Layer 3 of a small transformer language model trained on English Wikipedia (11 layers, counted from 0, width 64).
A neuron's activation on a vector x is SiLU(gate . x) times (in . x), where the dot is the dot product.

Input weights of the MLP neurons that the questions are about. A number n stands for (n - 128) times 0.0077.
n19 gate: 121, 180, 93, 133, 113, 97, 105, 133, 134, 159, 136, 154, 188, 147, 125, 114, 88, 178, 138, 98, 174, 168, 67, 169, 176, 92, 189, 67, 108, 158, 113, 101, 104, 113, 92, 173, 148, 141, 135, 161, 134, 176, 129, 180, 138, 69, 144, 164, 195, 74, 132, 151, 125, 115, 126, 163, 144, 146, 84, 110, 95, 97, 175, 105
n25 gate: 124, 120, 164, 164, 112, 67, 94, 175, 182, 127, 154, 83, 120, 143, 130, 122, 167, 90, 126, 139, 109, 117, 103, 120, 126, 171, 169, 157, 143, 124, 152, 141, 145, 163, 143, 142, 124, 164, 135, 151, 156, 167, 159, 133, 123, 134, 146, 164, 122, 126, 97, 163, 93, 110, 70, 64, 133, 156, 148, 107, 125, 118, 123, 139
n35 gate: 118, 85, 108, 148, 135, 126, 95, 133, 126, 140, 145, 138, 169, 134, 185, 126, 103, 150, 155, 112, 85, 89, 157, 144, 144, 84, 147, 113, 153, 157, 132, 129, 111, 110, 109, 156, 185, 143, 118, 137, 134, 143, 114, 131, 95, 107, 180, 116, 159, 102, 143, 136, 120, 142, 111, 76, 131, 129, 131, 131, 122, 124, 154, 141
n38 gate: 166, 142, 131, 53, 143, 122, 129, 141, 132, 188, 107, 147, 144, 157, 71, 159, 141, 131, 111, 182, 71, 121, 129, 108, 127, 195, 128, 106, 79, 129, 142, 161, 149, 112, 155, 67, 164, 141, 153, 131, 105, 61, 178, 114, 103, 108, 130, 148, 139, 77, 138, 125, 102, 134, 154, 170, 102, 85, 129, 156, 110, 103, 102, 106
n51 gate: 145, 94, 64, 146, 131, 150, 132, 73, 56, 113, 79, 142, 146, 146, 147, 115, 154, 129, 99, 138, 128, 153, 115, 120, 130, 156, 155, 97, 105, 121, 126, 136, 126, 83, 107, 163, 124, 113, 80, 116, 87, 142, 129, 130, 83, 104, 96, 122, 172, 143, 191, 97, 102, 145, 105, 136, 84, 107, 174, 106, 116, 132, 134, 135
n64 gate: 207, 136, 107, 158, 119, 118, 131, 217, 117, 138, 121, 113, 59, 92, 148, 106, 100, 135, 186, 116, 59, 131, 99, 123, 139, 150, 124, 139, 105, 130, 129, 95, 69, 162, 99, 104, 101, 172, 124, 129, 149, 78, 160, 127, 194, 62, 123, 119, 127, 91, 133, 168, 119, 120, 136, 150, 178, 121, 155, 132, 120, 139, 157, 120
n119 gate: 159, 139, 179, 137, 117, 107, 81, 150, 100, 170, 78, 116, 162, 164, 107, 146, 131, 168, 144, 134, 188, 125, 91, 112, 126, 109, 135, 155, 152, 136, 87, 119, 113, 173, 165, 99, 127, 97, 150, 164, 97, 137, 176, 134, 173, 105, 163, 149, 176, 132, 124, 157, 137, 172, 112, 117, 107, 99, 97, 97, 155, 116, 137, 160
n128 gate: 144, 159, 67, 139, 149, 108, 117, 175, 172, 149, 126, 168, 86, 137, 141, 121, 151, 114, 114, 104, 118, 176, 107, 103, 137, 128, 105, 106, 143, 148, 116, 144, 148, 113, 116, 164, 153, 103, 128, 145, 104, 183, 73, 119, 115, 153, 154, 130, 95, 148, 123, 211, 137, 115, 142, 126, 127, 135, 154, 97, 126, 105, 169, 130
n131 gate: 88, 121, 140, 115, 136, 132, 142, 181, 100, 87, 128, 174, 84, 170, 91, 122, 149, 147, 176, 117, 110, 161, 168, 138, 124, 96, 106, 136, 105, 61, 135, 180, 163, 135, 151, 69, 129, 133, 155, 94, 109, 83, 113, 95, 100, 100, 192, 128, 131, 86, 111, 98, 168, 128, 116, 145, 85, 105, 167, 123, 72, 128, 147, 118
n141 gate: 165, 96, 153, 116, 130, 102, 150, 137, 148, 141, 159, 171, 132, 114, 150, 103, 231, 121, 150, 171, 75, 110, 120, 113, 114, 81, 126, 139, 109, 161, 109, 119, 137, 121, 113, 129, 119, 103, 110, 66, 121, 95, 119, 173, 127, 135, 132, 131, 122, 98, 142, 138, 202, 122, 98, 99, 135, 78, 143, 111, 122, 85, 187, 97
n143 gate: 118, 107, 110, 126, 113, 136, 144, 145, 114, 107, 134, 116, 124, 107, 132, 113, 132, 155, 116, 183, 124, 151, 111, 117, 109, 77, 98, 66, 146, 128, 104, 144, 73, 157, 119, 91, 177, 102, 61, 137, 166, 93, 45, 117, 145, 112, 136, 170, 124, 164, 109, 110, 122, 128, 116, 99, 86, 114, 195, 132, 112, 114, 121, 119
n149 gate: 91, 136, 124, 117, 95, 125, 103, 134, 105, 141, 82, 114, 177, 163, 139, 122, 100, 183, 109, 142, 130, 111, 133, 135, 129, 111, 103, 146, 181, 171, 118, 124, 145, 131, 84, 141, 122, 100, 160, 161, 178, 125, 116, 157, 120, 145, 137, 156, 120, 112, 101, 95, 121, 103, 106, 142, 136, 170, 158, 153, 79, 161, 129, 135
n150 gate: 84, 99, 123, 121, 141, 138, 175, 117, 127, 114, 133, 182, 139, 116, 169, 116, 133, 159, 136, 110, 140, 135, 73, 111, 149, 99, 118, 149, 113, 172, 176, 56, 163, 140, 115, 120, 55, 151, 100, 122, 162, 122, 154, 176, 158, 122, 88, 161, 144, 134, 156, 60, 167, 130, 111, 118, 152, 139, 121, 150, 175, 160, 191, 110
n159 gate: 114, 133, 129, 114, 156, 111, 125, 160, 141, 211, 142, 121, 90, 148, 138, 126, 97, 169, 120, 116, 124, 133, 155, 162, 93, 185, 133, 135, 68, 124, 110, 160, 191, 138, 113, 87, 96, 174, 107, 127, 145, 152, 109, 109, 167, 111, 137, 136, 128, 159, 169, 106, 119, 114, 103, 146, 132, 115, 147, 121, 130, 139, 162, 111
n176 gate: 45, 114, 112, 130, 95, 147, 121, 169, 160, 142, 97, 77, 110, 129, 80, 175, 112, 173, 103, 170, 148, 142, 140, 129, 124, 115, 134, 158, 107, 162, 168, 147, 126, 128, 138, 137, 125, 177, 119, 134, 125, 90, 128, 156, 150, 105, 77, 170, 184, 111, 127, 154, 66, 140, 133, 120, 172, 129, 123, 104, 142, 175, 122, 131
n19 in: 59, 163, 113, 188, 127, 127, 83, 149, 105, 141, 122, 66, 145, 154, 102, 105, 166, 150, 115, 164, 139, 132, 135, 169, 125, 182, 144, 73, 113, 123, 140, 106, 95, 86, 127, 171, 176, 161, 147, 126, 178, 109, 133, 108, 131, 129, 192, 161, 136, 145, 123, 150, 181, 97, 87, 90, 173, 171, 85, 156, 70, 100, 92, 141
n25 in: 135, 82, 102, 133, 117, 156, 159, 113, 104, 142, 132, 93, 129, 143, 106, 106, 135, 168, 153, 137, 130, 128, 85, 149, 115, 161, 87, 112, 142, 151, 122, 161, 181, 161, 165, 139, 138, 149, 118, 120, 125, 130, 177, 212, 141, 95, 96, 123, 119, 181, 154, 117, 157, 7, 106, 136, 129, 113, 93, 113, 175, 144, 127, 158
n35 in: 91, 88, 121, 104, 113, 67, 118, 141, 190, 147, 123, 109, 154, 122, 97, 126, 129, 129, 137, 146, 149, 118, 128, 116, 82, 127, 153, 130, 116, 150, 122, 158, 124, 169, 118, 137, 155, 146, 149, 115, 144, 111, 180, 154, 144, 166, 154, 161, 124, 127, 124, 106, 117, 93, 97, 113, 159, 113, 131, 118, 117, 110, 146, 98
n38 in: 145, 169, 125, 67, 162, 143, 107, 127, 132, 187, 151, 133, 97, 94, 115, 125, 166, 171, 103, 155, 179, 110, 127, 142, 147, 127, 94, 103, 127, 157, 127, 144, 125, 150, 141, 125, 174, 156, 84, 120, 140, 111, 171, 127, 144, 154, 86, 179, 167, 149, 118, 134, 136, 125, 157, 108, 117, 82, 31, 120, 128, 154, 92, 113
n51 in: 113, 71, 132, 128, 141, 147, 162, 122, 140, 141, 72, 153, 138, 145, 152, 118, 112, 173, 129, 136, 132, 183, 114, 138, 120, 131, 83, 117, 115, 97, 88, 90, 127, 122, 105, 104, 102, 130, 151, 91, 131, 146, 148, 134, 115, 61, 108, 131, 158, 128, 152, 85, 78, 129, 115, 119, 94, 124, 138, 90, 133, 109, 126, 123
n64 in: 123, 132, 109, 138, 93, 84, 125, 174, 151, 138, 139, 150, 82, 142, 113, 84, 134, 146, 152, 155, 100, 139, 173, 115, 150, 147, 175, 126, 142, 134, 133, 146, 128, 130, 108, 127, 159, 203, 131, 121, 114, 102, 123, 112, 165, 121, 130, 72, 134, 78, 61, 68, 153, 119, 90, 140, 138, 96, 133, 124, 119, 131, 96, 119
n119 in: 140, 64, 70, 120, 145, 172, 120, 87, 121, 134, 148, 170, 162, 157, 72, 139, 145, 61, 116, 83, 111, 92, 166, 157, 145, 127, 141, 92, 129, 115, 113, 170, 134, 79, 151, 111, 86, 119, 179, 98, 127, 164, 117, 130, 98, 151, 166, 133, 141, 187, 128, 91, 153, 166, 73, 128, 73, 141, 116, 68, 168, 106, 106, 92
n128 in: 126, 155, 130, 125, 98, 101, 107, 128, 172, 120, 108, 139, 119, 141, 161, 139, 76, 120, 148, 186, 139, 120, 118, 129, 85, 137, 153, 128, 98, 157, 77, 136, 104, 122, 158, 101, 166, 120, 139, 173, 139, 143, 101, 124, 103, 107, 153, 165, 184, 119, 150, 139, 141, 131, 143, 109, 169, 116, 134, 139, 126, 120, 148, 93
n131 in: 166, 117, 187, 125, 175, 91, 133, 143, 120, 95, 149, 100, 154, 112, 131, 83, 138, 86, 182, 167, 103, 71, 101, 150, 122, 115, 136, 142, 90, 123, 164, 127, 145, 87, 211, 167, 118, 148, 142, 80, 126, 125, 122, 89, 168, 121, 146, 96, 157, 122, 120, 108, 145, 123, 108, 98, 103, 155, 140, 116, 123, 126, 106, 163
n141 in: 106, 88, 118, 88, 139, 143, 112, 87, 176, 137, 94, 90, 137, 141, 94, 111, 92, 165, 90, 153, 162, 149, 138, 67, 140, 134, 149, 149, 106, 101, 121, 134, 191, 91, 159, 129, 101, 146, 173, 148, 128, 125, 94, 105, 115, 96, 97, 134, 108, 69, 75, 141, 147, 184, 147, 112, 103, 127, 66, 100, 149, 146, 149, 94
n143 in: 127, 161, 102, 127, 116, 120, 130, 145, 152, 99, 117, 71, 110, 122, 115, 128, 132, 159, 84, 116, 123, 118, 65, 108, 133, 130, 110, 109, 158, 138, 97, 160, 138, 149, 133, 137, 89, 113, 170, 158, 136, 136, 166, 109, 92, 130, 122, 70, 129, 153, 167, 134, 128, 116, 99, 157, 80, 57, 171, 147, 165, 139, 131, 117
n149 in: 86, 115, 100, 118, 131, 140, 112, 83, 139, 151, 133, 151, 153, 118, 149, 127, 150, 94, 129, 127, 93, 161, 152, 106, 154, 135, 151, 120, 140, 153, 171, 149, 164, 124, 42, 97, 91, 135, 122, 114, 137, 110, 144, 169, 113, 105, 154, 78, 148, 120, 167, 144, 96, 142, 98, 130, 96, 117, 115, 130, 156, 106, 143, 99
n150 in: 123, 131, 130, 90, 128, 156, 115, 106, 122, 143, 130, 96, 128, 90, 177, 70, 99, 126, 126, 141, 103, 87, 118, 124, 123, 98, 186, 146, 152, 136, 118, 167, 77, 144, 111, 114, 132, 95, 104, 142, 125, 165, 82, 77, 75, 112, 82, 158, 125, 160, 93, 107, 123, 146, 168, 160, 173, 159, 114, 96, 116, 188, 62, 157
n159 in: 149, 130, 121, 84, 145, 145, 160, 171, 150, 157, 117, 138, 136, 147, 148, 90, 44, 125, 104, 96, 151, 195, 145, 123, 96, 120, 124, 127, 166, 149, 116, 156, 158, 103, 85, 73, 147, 188, 88, 153, 104, 120, 122, 140, 105, 134, 198, 143, 108, 143, 119, 86, 170, 117, 136, 95, 80, 79, 131, 128, 136, 95, 100, 166
n176 in: 107, 147, 189, 115, 117, 157, 98, 145, 112, 139, 119, 161, 113, 171, 147, 104, 120, 121, 115, 174, 138, 126, 173, 185, 205, 103, 88, 111, 147, 115, 98, 129, 116, 154, 125, 113, 97, 161, 110, 129, 107, 93, 148, 108, 140, 120, 140, 133, 131, 69, 122, 154, 121, 86, 132, 156, 165, 143, 141, 135, 161, 116, 86, 136

Each question shows a token from some text and the vector x that enters the MLP there. A number n stands for (n - 128) times 0.027.

" following": 136, 113, 125, 126, 182, 86, 184, 147, 162, 119, 121, 92, 136, 117, 112, 75, 124, 114, 167, 115, 137, 63, 122, 122, 117, 166, 162, 68, 161, 93, 93, 120, 126, 98, 163, 82, 137, 116, 149, 125, 158, 134, 122, 156, 122, 123, 117, 140, 91, 109, 116, 114, 78, 166, 121, 167, 101, 122, 148, 101, 171, 105, 126, 135
Which neuron lights up most? n143

" the": 104, 159, 134, 86, 129, 104, 104, 146, 120, 132, 128, 121, 163, 117, 57, 101, 121, 129, 190, 133, 127, 114, 120, 150, 148, 147, 170, 121, 171, 128, 72, 79, 207, 118, 112, 134, 143, 102, 120, 132, 108, 143, 115, 161, 98, 141, 140, 120, 63, 101, 154, 92, 123, 129, 131, 88, 126, 139, 140, 106, 158, 163, 135, 101
Which neuron lights up most? n149

"ales": 95, 85, 148, 131, 160, 64, 158, 142, 137, 89, 152, 148, 106, 126, 139, 105, 133, 132, 132, 138, 144, 124, 96, 133, 100, 164, 128, 74, 127, 133, 89, 125, 163, 107, 166, 126, 102, 143, 74, 144, 137, 145, 113, 155, 109, 130, 133, 100, 82, 119, 144, 185, 135, 109, 147, 198, 131, 116, 151, 176, 141, 98, 86, 89
Which two neurons fire most, strongest first? n128, n143

"a": 120, 83, 116, 110, 129, 77, 154, 155, 167, 106, 119, 136, 114, 149, 152, 97, 158, 129, 102, 126, 143, 50, 91, 161, 145, 137, 129, 162, 113, 141, 122, 111, 123, 105, 185, 139, 82, 139, 105, 131, 150, 149, 176, 160, 79, 115, 68, 100, 110, 115, 149, 127, 143, 142, 161, 151, 172, 135, 90, 115, 98, 108, 130, 116
Which neuron lights up most? n150

"ham": 126, 180, 124, 104, 126, 70, 100, 127, 128, 109, 162, 158, 120, 156, 99, 106, 123, 152, 101, 138, 84, 85, 123, 170, 116, 138, 144, 145, 134, 142, 140, 127, 127, 50, 140, 127, 86, 126, 104, 141, 176, 96, 166, 123, 136, 164, 143, 88, 76, 94, 119, 139, 168, 127, 115, 118, 132, 95, 139, 146, 159, 126, 94, 90
The three highest activations, in order: n51, n64, n38

" on": 127, 113, 122, 112, 183, 85, 114, 86, 129, 115, 99, 150, 90, 143, 95, 121, 130, 139, 141, 78, 145, 126, 158, 133, 120, 158, 147, 77, 161, 126, 52, 122, 123, 82, 135, 131, 115, 116, 122, 96, 114, 132, 98, 140, 160, 161, 133, 128, 89, 79, 109, 163, 144, 132, 131, 141, 120, 149, 172, 155, 135, 112, 155, 108
Which neuron lights up most? n141

" against": 133, 129, 130, 124, 151, 68, 126, 127, 129, 129, 139, 112, 104, 107, 163, 102, 121, 124, 132, 132, 135, 89, 111, 128, 79, 177, 164, 106, 182, 120, 113, 82, 166, 122, 111, 109, 79, 86, 143, 85, 100, 119, 117, 136, 125, 122, 114, 119, 8, 112, 109, 122, 105, 149, 88, 125, 114, 128, 135, 105, 146, 115, 141, 99
Which neuron lights up most? n141

"ae": 121, 123, 154, 165, 94, 113, 190, 159, 164, 111, 90, 126, 156, 138, 108, 118, 147, 165, 130, 135, 144, 124, 142, 171, 130, 131, 126, 170, 134, 106, 104, 120, 134, 125, 154, 89, 139, 167, 132, 155, 180, 157, 159, 162, 83, 116, 115, 97, 161, 78, 130, 194, 107, 124, 120, 140, 170, 165, 159, 160, 92, 135, 130, 125
Which neuron lights up most? n176

"on": 59, 123, 140, 119, 146, 79, 152, 131, 103, 146, 103, 190, 137, 167, 130, 159, 116, 133, 164, 123, 134, 64, 144, 150, 102, 135, 163, 146, 137, 170, 89, 96, 98, 97, 154, 118, 121, 133, 143, 96, 156, 88, 127, 135, 135, 127, 133, 138, 145, 89, 106, 165, 91, 133, 174, 100, 107, 157, 120, 152, 176, 140, 112, 111
Which neuron lights up most? n176

"m": 153, 95, 151, 130, 148, 87, 112, 126, 116, 163, 142, 137, 113, 143, 142, 170, 143, 88, 114, 171, 132, 93, 139, 90, 123, 102, 174, 137, 139, 105, 155, 114, 64, 95, 170, 113, 91, 153, 116, 126, 118, 115, 137, 140, 134, 156, 142, 57, 185, 147, 128, 128, 144, 125, 98, 126, 163, 140, 148, 74, 148, 145, 54, 103
Which neuron lights up most? n119

" many": 94, 155, 143, 85, 131, 83, 177, 152, 104, 103, 85, 137, 134, 126, 133, 87, 127, 132, 139, 112, 154, 88, 90, 154, 130, 186, 120, 109, 174, 85, 83, 83, 148, 100, 146, 82, 150, 118, 109, 118, 140, 151, 104, 135, 140, 127, 110, 85, 135, 81, 154, 112, 125, 119, 94, 155, 127, 150, 150, 124, 164, 138, 127, 132
The three highest activations, in order: n51, n131, n35

" out": 165, 134, 113, 139, 135, 86, 166, 125, 105, 99, 115, 102, 57, 103, 140, 108, 112, 150, 128, 155, 149, 128, 114, 149, 115, 152, 97, 66, 161, 88, 100, 123, 138, 70, 155, 149, 141, 88, 130, 132, 164, 118, 122, 123, 144, 101, 173, 70, 71, 97, 139, 173, 111, 138, 116, 153, 117, 148, 117, 119, 163, 133, 156, 144
Which neuron fires most, and how strongly? n143, at about 1.4

" when": 148, 153, 125, 86, 151, 91, 140, 134, 107, 112, 129, 142, 141, 135, 140, 84, 111, 135, 156, 127, 159, 83, 95, 172, 111, 152, 122, 117, 184, 81, 90, 119, 165, 111, 160, 131, 107, 102, 133, 112, 115, 133, 137, 108, 59, 99, 155, 124, 117, 130, 180, 105, 78, 134, 105, 136, 122, 131, 182, 139, 184, 102, 138, 130
Which neuron lights up most? n51

" Che": 121, 147, 102, 118, 145, 101, 138, 134, 130, 84, 148, 110, 89, 161, 74, 117, 134, 144, 99, 156, 177, 128, 102, 220, 159, 101, 147, 151, 91, 143, 115, 155, 104, 124, 136, 135, 122, 133, 156, 135, 85, 106, 122, 120, 135, 110, 169, 160, 68, 117, 136, 154, 162, 133, 115, 140, 101, 159, 124, 128, 186, 128, 89, 83
Which neuron fires most, and how strongly? n19, at about 2

" def": 137, 128, 139, 132, 110, 101, 70, 111, 61, 116, 136, 126, 81, 127, 184, 109, 132, 169, 128, 113, 98, 124, 93, 134, 107, 122, 144, 84, 136, 105, 109, 113, 176, 107, 168, 122, 176, 142, 118, 131, 116, 128, 108, 166, 131, 177, 197, 118, 66, 138, 126, 129, 111, 152, 131, 155, 140, 164, 151, 121, 160, 107, 203, 115
Which neuron lights up most? n128

"ly": 109, 101, 139, 108, 153, 82, 143, 171, 100, 132, 106, 173, 167, 120, 114, 126, 112, 156, 174, 107, 163, 95, 94, 151, 107, 182, 133, 106, 117, 92, 106, 112, 176, 92, 156, 100, 159, 109, 135, 119, 84, 129, 127, 126, 99, 117, 89, 41, 96, 92, 143, 95, 120, 124, 125, 134, 125, 156, 114, 151, 171, 148, 122, 141
Which neuron lights up most? n131

"v": 116, 135, 122, 147, 155, 99, 71, 114, 139, 132, 131, 142, 132, 155, 142, 216, 114, 150, 130, 118, 118, 118, 131, 130, 145, 113, 106, 152, 148, 193, 111, 153, 148, 82, 150, 110, 146, 144, 113, 126, 223, 157, 108, 117, 169, 153, 143, 110, 152, 162, 121, 117, 172, 118, 108, 88, 161, 85, 158, 104, 121, 108, 117, 107
Which neuron lights up most? n35

"d": 176, 127, 111, 152, 163, 96, 113, 116, 158, 120, 149, 143, 123, 157, 152, 161, 121, 73, 78, 143, 151, 132, 121, 133, 106, 147, 138, 192, 125, 108, 128, 100, 131, 136, 206, 63, 131, 82, 107, 143, 166, 77, 123, 111, 148, 130, 119, 109, 134, 161, 103, 108, 131, 124, 182, 143, 121, 137, 126, 155, 127, 119, 137, 115
Which neuron lights up most? n149

" in": 97, 142, 98, 130, 129, 61, 163, 123, 111, 154, 130, 100, 98, 105, 108, 115, 144, 140, 85, 69, 138, 115, 164, 169, 123, 153, 110, 111, 155, 103, 88, 113, 146, 110, 161, 114, 85, 117, 138, 108, 107, 120, 109, 154, 130, 154, 162, 147, 101, 89, 151, 147, 90, 152, 110, 127, 102, 156, 191, 133, 172, 135, 125, 90
Which neuron lights up most? n150

"of": 137, 136, 145, 139, 90, 104, 170, 132, 117, 87, 131, 145, 103, 163, 106, 134, 133, 159, 137, 126, 117, 103, 121, 179, 139, 127, 141, 139, 142, 74, 74, 161, 93, 101, 166, 93, 143, 126, 177, 140, 162, 133, 96, 107, 142, 119, 124, 91, 101, 92, 157, 159, 145, 57, 132, 151, 128, 151, 153, 178, 146, 129, 158, 119
Which neuron lights up most? n131

" have": 109, 120, 132, 90, 124, 79, 140, 172, 137, 146, 83, 140, 109, 114, 117, 99, 110, 122, 127, 97, 191, 90, 134, 125, 128, 161, 145, 146, 152, 98, 51, 172, 152, 108, 147, 86, 94, 115, 173, 127, 116, 145, 101, 119, 79, 139, 120, 134, 131, 88, 130, 134, 123, 95, 130, 143, 132, 141, 125, 135, 142, 108, 151, 117
The three highest activations, in order: n159, n128, n119

" both": 98, 149, 128, 100, 130, 73, 149, 162, 142, 136, 87, 128, 140, 113, 149, 111, 123, 123, 159, 112, 145, 70, 115, 156, 116, 208, 117, 124, 166, 87, 92, 106, 124, 81, 123, 91, 139, 129, 74, 113, 120, 137, 74, 118, 139, 107, 89, 143, 134, 106, 162, 121, 99, 138, 104, 120, 131, 138, 183, 127, 145, 133, 110, 82
Which neuron lights up most? n51

"ten": 146, 119, 119, 122, 193, 76, 137, 125, 132, 120, 106, 142, 101, 130, 174, 143, 100, 153, 185, 117, 153, 55, 141, 107, 118, 159, 141, 150, 125, 116, 96, 110, 163, 121, 138, 133, 115, 90, 100, 133, 135, 119, 123, 110, 93, 119, 132, 81, 82, 100, 113, 70, 135, 146, 166, 100, 106, 163, 54, 158, 149, 127, 116, 133
Which neuron lights up most? n150

"ut": 118, 133, 125, 197, 162, 106, 136, 112, 151, 152, 138, 121, 119, 156, 113, 140, 122, 113, 124, 132, 125, 138, 203, 163, 151, 103, 121, 151, 161, 99, 160, 154, 161, 75, 153, 147, 133, 122, 142, 151, 163, 145, 140, 150, 97, 163, 104, 40, 119, 140, 159, 129, 135, 132, 135, 77, 98, 168, 111, 134, 143, 127, 133, 122
Which neuron lights up most? n150

"all": 110, 131, 140, 177, 124, 59, 151, 112, 147, 96, 133, 173, 99, 141, 134, 118, 137, 121, 163, 131, 75, 153, 122, 152, 87, 144, 142, 143, 125, 108, 92, 98, 107, 114, 130, 133, 164, 112, 99, 134, 135, 86, 159, 158, 139, 120, 109, 117, 85, 90, 140, 103, 123, 82, 121, 66, 153, 161, 137, 133, 165, 145, 157, 89
Which neuron lights up most? n64

"ival": 187, 120, 91, 174, 153, 113, 130, 113, 186, 132, 85, 90, 83, 136, 87, 108, 120, 170, 169, 116, 127, 81, 125, 126, 118, 102, 121, 73, 152, 143, 106, 130, 144, 124, 125, 130, 131, 130, 125, 116, 176, 121, 174, 128, 151, 127, 125, 20, 124, 126, 123, 114, 108, 129, 167, 129, 113, 144, 133, 153, 176, 104, 129, 111
Which neuron lights up most? n64

" final": 109, 135, 144, 117, 157, 86, 118, 128, 109, 129, 167, 77, 128, 138, 124, 83, 127, 115, 143, 152, 97, 145, 112, 115, 118, 165, 153, 90, 119, 84, 77, 147, 192, 107, 151, 75, 153, 122, 109, 149, 101, 121, 101, 169, 132, 109, 107, 160, 78, 114, 93, 100, 167, 139, 120, 102, 100, 161, 134, 98, 154, 107, 178, 137
Which neuron lights up most? n141

" ": 156, 92, 115, 147, 174, 64, 132, 125, 82, 97, 97, 88, 142, 119, 163, 132, 122, 126, 162, 136, 143, 91, 168, 161, 148, 152, 111, 127, 132, 100, 129, 131, 171, 101, 133, 147, 116, 106, 137, 149, 123, 169, 135, 164, 146, 101, 186, 100, 97, 112, 164, 60, 151, 128, 157, 155, 158, 95, 150, 124, 178, 139, 122, 105
Which neuron lights up most? n38

" him": 149, 115, 148, 89, 144, 103, 156, 146, 116, 177, 131, 124, 59, 123, 147, 111, 95, 141, 131, 157, 119, 164, 135, 133, 128, 201, 139, 119, 174, 112, 89, 173, 182, 90, 160, 143, 139, 96, 117, 107, 180, 102, 128, 137, 98, 115, 171, 108, 131, 111, 99, 81, 123, 149, 133, 142, 146, 158, 102, 117, 159, 126, 112, 116
The three highest activations, in order: n159, n38, n131

"wn": 127, 144, 115, 123, 145, 62, 136, 165, 129, 155, 87, 134, 126, 142, 111, 138, 136, 152, 156, 124, 108, 114, 137, 142, 132, 196, 133, 139, 146, 75, 97, 128, 129, 119, 136, 111, 121, 131, 94, 181, 151, 54, 126, 83, 113, 96, 108, 96, 73, 131, 99, 135, 154, 110, 99, 76, 139, 124, 106, 158, 153, 98, 121, 95
Which neuron fires most, and how strongly? n64, at about 5.9

",": 155, 122, 123, 127, 130, 90, 114, 137, 125, 118, 141, 143, 121, 132, 113, 135, 112, 172, 116, 108, 144, 121, 128, 185, 78, 166, 94, 143, 149, 111, 134, 64, 141, 140, 150, 163, 151, 75, 117, 139, 98, 151, 139, 117, 84, 92, 108, 146, 113, 114, 169, 74, 102, 122, 133, 129, 147, 169, 190, 159, 203, 107, 116, 117
Which neuron lights up most? n51

"Th": 148, 163, 132, 122, 189, 143, 99, 105, 157, 131, 147, 139, 144, 136, 98, 90, 115, 138, 84, 130, 148, 137, 121, 140, 166, 134, 131, 137, 138, 57, 160, 98, 122, 133, 122, 138, 125, 133, 153, 150, 189, 127, 56, 158, 114, 159, 133, 119, 120, 142, 171, 134, 76, 119, 196, 119, 148, 117, 112, 131, 185, 162, 124, 76
Which neuron fires most, and how strongly? n64, at about 0.62

"D": 120, 109, 149, 163, 117, 81, 114, 108, 108, 90, 91, 132, 168, 127, 106, 102, 106, 114, 71, 135, 151, 148, 123, 140, 136, 166, 123, 200, 121, 61, 111, 58, 102, 149, 158, 119, 150, 135, 117, 150, 130, 113, 109, 137, 154, 84, 147, 106, 82, 138, 160, 155, 151, 105, 142, 159, 106, 159, 127, 125, 163, 86, 150, 119
Which neuron lights up most? n38

" all": 82, 130, 123, 111, 102, 73, 143, 139, 111, 98, 73, 147, 122, 144, 175, 60, 105, 113, 131, 107, 131, 111, 99, 140, 121, 143, 142, 132, 181, 94, 85, 111, 103, 105, 136, 88, 138, 99, 123, 131, 144, 151, 116, 119, 151, 111, 144, 97, 99, 105, 143, 109, 88, 85, 106, 135, 113, 149, 103, 108, 162, 115, 161, 108
Which neuron lights up most? n38

"am": 68, 141, 153, 142, 146, 103, 153, 89, 138, 109, 175, 162, 126, 171, 148, 125, 115, 152, 89, 150, 110, 54, 113, 172, 105, 124, 107, 176, 111, 129, 115, 119, 173, 80, 151, 125, 109, 115, 94, 151, 176, 96, 147, 141, 100, 96, 171, 103, 98, 151, 159, 151, 130, 99, 121, 143, 123, 147, 121, 116, 155, 135, 99, 92
Which two neurons fire most, strongest first? n149, n64

" r": 127, 112, 112, 132, 109, 73, 135, 128, 149, 102, 113, 132, 110, 133, 143, 123, 134, 129, 121, 120, 120, 101, 134, 149, 155, 136, 120, 110, 164, 79, 100, 108, 140, 191, 146, 97, 186, 102, 154, 121, 104, 83, 111, 112, 125, 132, 96, 118, 108, 146, 205, 173, 136, 99, 120, 129, 137, 118, 162, 88, 213, 149, 140, 112
Which neuron fires most, and how strongly? n143, at about 2

" Mo": 143, 74, 121, 142, 124, 80, 144, 114, 123, 127, 124, 65, 135, 139, 121, 162, 139, 121, 154, 137, 156, 113, 95, 113, 116, 133, 182, 148, 119, 102, 118, 83, 159, 133, 99, 141, 154, 175, 104, 125, 153, 82, 100, 160, 86, 131, 164, 143, 146, 151, 80, 148, 135, 174, 138, 77, 116, 122, 75, 95, 113, 119, 118, 71
The three highest activations, in order: n141, n35, n19

" en": 120, 106, 119, 83, 125, 100, 148, 113, 126, 118, 87, 150, 111, 115, 115, 90, 131, 125, 108, 107, 148, 80, 168, 147, 148, 101, 120, 107, 138, 156, 124, 161, 204, 155, 154, 105, 140, 146, 156, 153, 107, 169, 152, 98, 58, 133, 200, 85, 95, 131, 89, 160, 131, 144, 167, 101, 163, 159, 120, 124, 167, 140, 136, 119
Which neuron lights up most? n35

"$": 138, 104, 154, 86, 109, 80, 158, 114, 123, 101, 97, 112, 122, 107, 147, 113, 129, 123, 161, 105, 106, 121, 138, 169, 85, 138, 115, 111, 160, 56, 106, 166, 142, 127, 164, 153, 94, 129, 100, 170, 144, 131, 133, 166, 120, 157, 138, 111, 68, 109, 114, 143, 108, 121, 114, 229, 139, 125, 137, 145, 178, 112, 113, 138
Which neuron lights up most? n19

"om": 126, 165, 105, 131, 92, 89, 135, 151, 167, 110, 127, 140, 156, 166, 133, 176, 129, 130, 154, 144, 105, 110, 117, 116, 144, 117, 135, 152, 116, 127, 134, 129, 132, 58, 181, 131, 53, 120, 66, 156, 168, 150, 133, 144, 103, 158, 172, 86, 151, 138, 152, 167, 80, 89, 148, 88, 118, 163, 169, 123, 116, 138, 124, 139
Which neuron lights up most? n128